Layer 6 of a small transformer language model trained on English Wikipedia (16 layers, counted from 0, width 128). Numbers have three digits each and are written without spaces.
A neuron's activation on a vector x is SiLU(weights . x), where the dot is the dot product.

Input weights of the MLP neurons that the questions are about. A number n stands for (n - 500) times 0.0012.
n26: 557609695654747609342565448993529454442563496361691513504475321564323516585442434330424504654533596356096708348504439500299550383660798712433416500546513581256426340716574454474287487570525467418479557420363475634476391483470336584496662542474812617587504415496646314520600491552618427720407517560752479358789459761395533660175488747315622330488354418574247561455460272377608504754437
n63: 349546432556345271473410605509679670491371514504495658491215495644436430750428767551454779589669586519537418585383388363482509422486531154329656568472294183509509634434365220533831118471413227293500457260760685716206527172407399629560542696576630801793529411519454370354713364458527531773723584603696568792495256693385427536763581505509528577303585440538432540663307504546495463237582
n270: 435406630489474328600492672508519545504636466584200261566533317398647522246489493374651518550273208579632654434474493444493549549519365574568492474538392409181510376612570331443643539309336569396474676339684474687409471641591639293334252541689630336438382689535586462518741481542613572417750515377438419410353279249485374471500599461446598378566331563340582547555743452466685362379504
n398: 517522548639333147426314441509342769185376336573574652474552375918527462295409417478296659455579381753350704358642573478417830645654539413465478630301518442597652487505763535464711740372640259428335620546407674526338288513522337403580773408795477439296445389256518269479356595631359598451620558595504543553816660471540373763580626386595398413242414312798539364448672455562486566487334
n459: 504401587594492341545630419634733611352562450549576344899477364794346595597384542508427602473519671550289202507478526611542557630584429599438573541814569368170472488389620366543328539385599649677398480587625425481559345439469554250454368322323765195445673452303390542500402453214522563407364504531303413390594500434573743481592485547520496496616441433484553430334474352500382751535614
n510: 357607484546471620484475386538500451418512430564524517201528396566508472566472472450517520533639756799727522524476396270541282619722428496789521536368639375648584583436657640567496719436541508335597732387626775640655013549529553376351450651597345373589539675508329371761435391517504353736492554618237536492472415429822162432541730347601343545532416390569642552528767413384500705529614
n615: 465600480565484633488344768623540868397347616438429529743488358391420489520543567609589663614417831411604247317648407325520432420408379334331372190676639370792563343685734704504679443434607481557591621462715740735485473266524540512464468405595525544438425620397726569500302304353709550496557264549488638528508453584492464594798547492439653496648631689275512446469504471355451464609436
n658: 440471385763330630335761365479388329281446550687184374463496661571679392844447639268244492754252319555483767557435508434662346404392545496475517602638541479500322609204439421407326487703417431329508478421268619591472516120584275475504420516329740479350640444355442424708405483504516211479529462317605332537680541504596677402596332577445521332374423330487455484656425336550598641701566
n712: 757535470447574351629598400496543530556622710347586718436273491531596112135602479712333335296681311504461555377704872548244496543901487707513439573753778407348536548630555400496487442721699483563671618421379260543614454384548652801605677612451568669621491357554427346722453451326374529544522748384424616595436273409430418509285590455429535431572318589785547382265450472333576370469509
n800: 504520573588614398516508418433373455476418632596261427601387645492381500525592278550360519296577534793496547488592405561578467823570532691463553560922651687410767636525264823504536475589292620483569577504539645737417267528388262648492467524513886602348552611223476314469293529462377425595604767647488287492412460602406589540768416817441397387384500348717468615536359425484471537286545
n817: 481396456557716412413872500521552504631682423766496332480591622496279604350516385337504698541596359565242475669441504536488388420560539436807552259544476549592638657703822600373661599525528535698516357393689421504656233337618420742601561249628580568500639438455340601458520673225298399387423422512527322308488520600798401476391622367533661587394442623701564364678420541613521636338664
n857: 632223840404519789547524752577307368379665557537277363676606610410476532509343574471581420232379286533141589748486701275561618369476468575358519620458753404392373561539472425471404490451425390500574854607292208730527681724376533472694887509456559392737890532635505329378649259616514391448643256351377407458569223473080616297277523262639183616422794487456556396630424349453457467401416
n859: 746671577456364301523564575468664355396394582625377435473627445480445343484611485413496537492577302630512475431614420496337535442719553113437707347586512286395634512412542594257462320520434557380527639433346546683451451546867313617606544716616459655609745417288376429481897548500757579744678266496666454535649534474625515565704592440257598650393484467520508575573452425414384372641504
n971: 237474700676487563321442653611431586526574435387602581623483491596470661635606564347522471531620402882504400357559228762350629754547496423491741436526504391591744452709601625535609367656680601292411608459467424565763201479722586401387294581837270436571310442217889513620474399363617541552478408628166322551640504459630602761556665398262340237580421584487555371475508318422584569370449

Each question shows a token from some text and the vector x that enters the MLP there. A number n stands for (n - 500) times 0.021.

" British": 529580512381558508416475422608531562653468538470474580513591665404507538401358539521573248537554455616612595496553595554464636454459486337675475538490340536487311580506456622459572414479311521517601550570421611442668476448515625495567480460488469582500445501578503382448476461396518527426367412524351447543510580528506527426504449584582620323476569678497506770439441598454404460503462
Which of these neurons fires most? n712

" The": 569608364372578449504365568483601499641470551465477502369675488444476484377378477560492331455488445508552565415492524575602619558411495428558397534475304397420408588581444538459519361371420426576565451703459624549555379499428506537505567472489467524579465432480518432423415501234512501494531313494555458482548644513413533352580467550515492300420457614450441686440472569448484643513486
Which of these neurons fires most? n859

" his": 534530476453501510523438563511560513584480520487581537512631524474464560410351506584559141472439397562576435497514530582574521523484536384562336519482250400452435551655406675555522425468326496570659538540505569449562413405387488489508523428419408474603415402522501456305428540361592501526445319512506559544419715479455575390464448437498645356530570567503423701530454522480574581525515
Which neuron fires most, and how strongly? n615, at about 1.5

"al": 601585450426556406475436539443395437657451410396502512530611603452612640479488628638454246404524604474642419445412511517607456492481491471470481504488335538508388514596476582598639403538453562504570562700363649452599519413545424459454509618692426574567422463608466401405391602364527578558450415504334555379409542507490511508643578463550477418524509694487462463524438668474484334399370
The two highest activations, in order: n615, n971

"ors": 518661388464558541412582414477434413639545494398530467441502522467595698381466585575592300402411560487469523517351519581695690569469596309634555367440204343461396588526508611483471514437513510471555469556343576423616605390514554431539497537595469440573471485547500427467573557311453629475301473549441475501467578475480440409412419497417608368522463580524466624544419588538509493499473
Which neuron fires most, and how strongly? n817, at about 2.3

"ies": 467634427416567427540470336512521585612571736392544520372580665519507614451386524596515288404495597492520522514378526608610658538518497494613568357476329288483309653403597571449505585491459571564577575578438629501615554333663517497508450481541490559514411501588517363472403566333541468548310453531379444485463586474526576429482510534525573423522525555522499629500477636522506396557436
Which of these neurons fires most? n712

" prom": 578539288350448463480610532543544535514542625423613588300546502435457665517533422563445221399347431516484495432394678537534581393388553382475437479493183626503505641398516516488469471492460441579555525559367702529527474455501518496447584634499364521539453317495446509410537577576604531640456458555449526424278543567485614386512554521441480450541555565541404553497488663536510585505512
Which neuron fires most, and how strongly? n859, at about 1.5

".": 487711402416590558488456483484550557549498550533509468393648579552554543476345533547387432471369466367531578404498603631567427386482530513706408475536308423366476494586568617456601452354494542542625504521454644483567448558481494534496545523528479462620416420437528467487523510486560681491361380596473361548461703424453524334614483517556434417422443591465445498501408499350543529563542
Which of these neurons fires most? n817

" mat": 548524520415460443532451322463604461539362532484575630539583646493418508342478560549357241372350498585482446442504573551614526483440571515620468525447176458435363591591388586440460475411377568504538525624413660406560458547466499477519523500391345447482380297468500503460585473473557534444475351505391472502470585592610461462601590547443602420410564513546274584383499581490470522557536
Which of these neurons fires most? n859

" also": 543628413341499380419469504450404483615477478387572591491659612479634577322302462550385269527487408553513455520572562494610627565483494459629440438441234472447397557546579460463515522441444555464589467539396768545510536526580467628482529403556496474493438372452457514550541444393657543495424409602425540405356557523434518439614585450563439381515562507394566535455455638387532570499567
Which neuron fires most, and how strongly? n398, at about 1.4

" val": 663531558453464442316487373448691492569432608493494490533586510485606674553447483533285333493565574499531404427510499523553585555463592385526467479401288498526472572600575634570420427527495607585592390690386620463549554477575433604452566583535505518469275332515480434384437515466490584493499459508426584482338673498573531476445403591597370486454584698454334562574503529467531452476405
Which neuron fires most, and how strongly? n971, at about 0.047

" ": 489582414440429473504485553422473513504393465463482464358616620503489623611409619627316236432341441551604410462485609576660613471460529489590368339510265531479464684627572449534510583344322435580562398451418598548556377434453562519415415501465472555492487375552362493453452520480608622415512402581426440521510580571434416374484544619496557449454493579423364557533435602435455509487532
Which three neurons fire most, strongest first? n658, n817, n63

" them": 595526418460528379490523468590542406659483493482588488496629516502506705486367338465537247268484466576369543542452512587576488592473562418569425418402268526429425602630465609455472472344376559486608519589355631501561538407486459460504464518494400426582364437436519479477514513472730442479357505538421466631420527433416487456611495464654493442510534597564421628500474560545455574638316
The two highest activations, in order: n971, n859

" to": 493520510489528415545455471598448506657499472407552508406583516603613635505425472524430400399470355463517558530473571566716606343435545386550433506450223608491525541578501543501650462404540418487592544536408681565612577334388533523554515440559421455493529282458510596532447454466569558490310396577451460441459596538517507333443512582527623358398488491448430720442543537392468480594568
Which neuron fires most, and how strongly? n398, at about 0.8

" are": 509688412402593532388491644500513544603499551493466574548545611567635636402421531535462289382468366606548474542565530430693594519380458400588530442457181439441307546554489521427525506389427461487483487571452675407569561467513340574525435534461476543593309341483480472455469382437497407507340373656489505497444546487399539458556478471433489487452567533357419572369457533481589463614566
Which three neurons fire most, strongest first? n63, n615, n658

" start": 605498535298444416481475366528470524578389464364565568355499409530452712365384448533407299382332431452485457598499605464623544374381530497604353446538259502520534664520501537396454574353384599533540525541398710473649462454543531512436473646620477448482347425418529408473545521508494478505584380540411471580466546539577553480474543534574442316501570520491418657440498521435495500509563
Which of these neurons fires most? n398

"ous": 551582553484610520567555429448384470569402458431469398428555559475581560407475517580365259501447655551461493452495605533591559542555499418564511474384217417363351525514402545452492484471506518615483541602470553411621519340440435520524472577617613531544388309478383285415346513303568598481495456549507516625501614505516529460538391481595573382553570602463543694481445559381524416601446
Which three neurons fire most, strongest first? n712, n658, n800

" It": 609508298405515419478435559505578620622421401464484497533626586461492596399404490590444303382504469447533552563486495621580632511459431485498409425424348515419387662631385452363569371404476523523627447682438737586632540539514492583447523514489445451622368400418572444389549491386540483426463423441487467586508512521447571271603528502482381363456534533454477588459509612413464632536457
Which three neurons fire most, strongest first? n857, n63, n615

" that": 565491447468609450453423470559516517664516396449471595459635575529562610439365523590431270390411432481440621476420491552419659478421413386672499429520149546496429591601410535539520475391440492567667499573424660529597381534474546545509562480573615556500433322429553554425575547446619483528437445497461449521515555560442488314624536596517518437422642556483456660465511581373507534650561
Which neuron fires most, and how strongly? n26, at about 1.6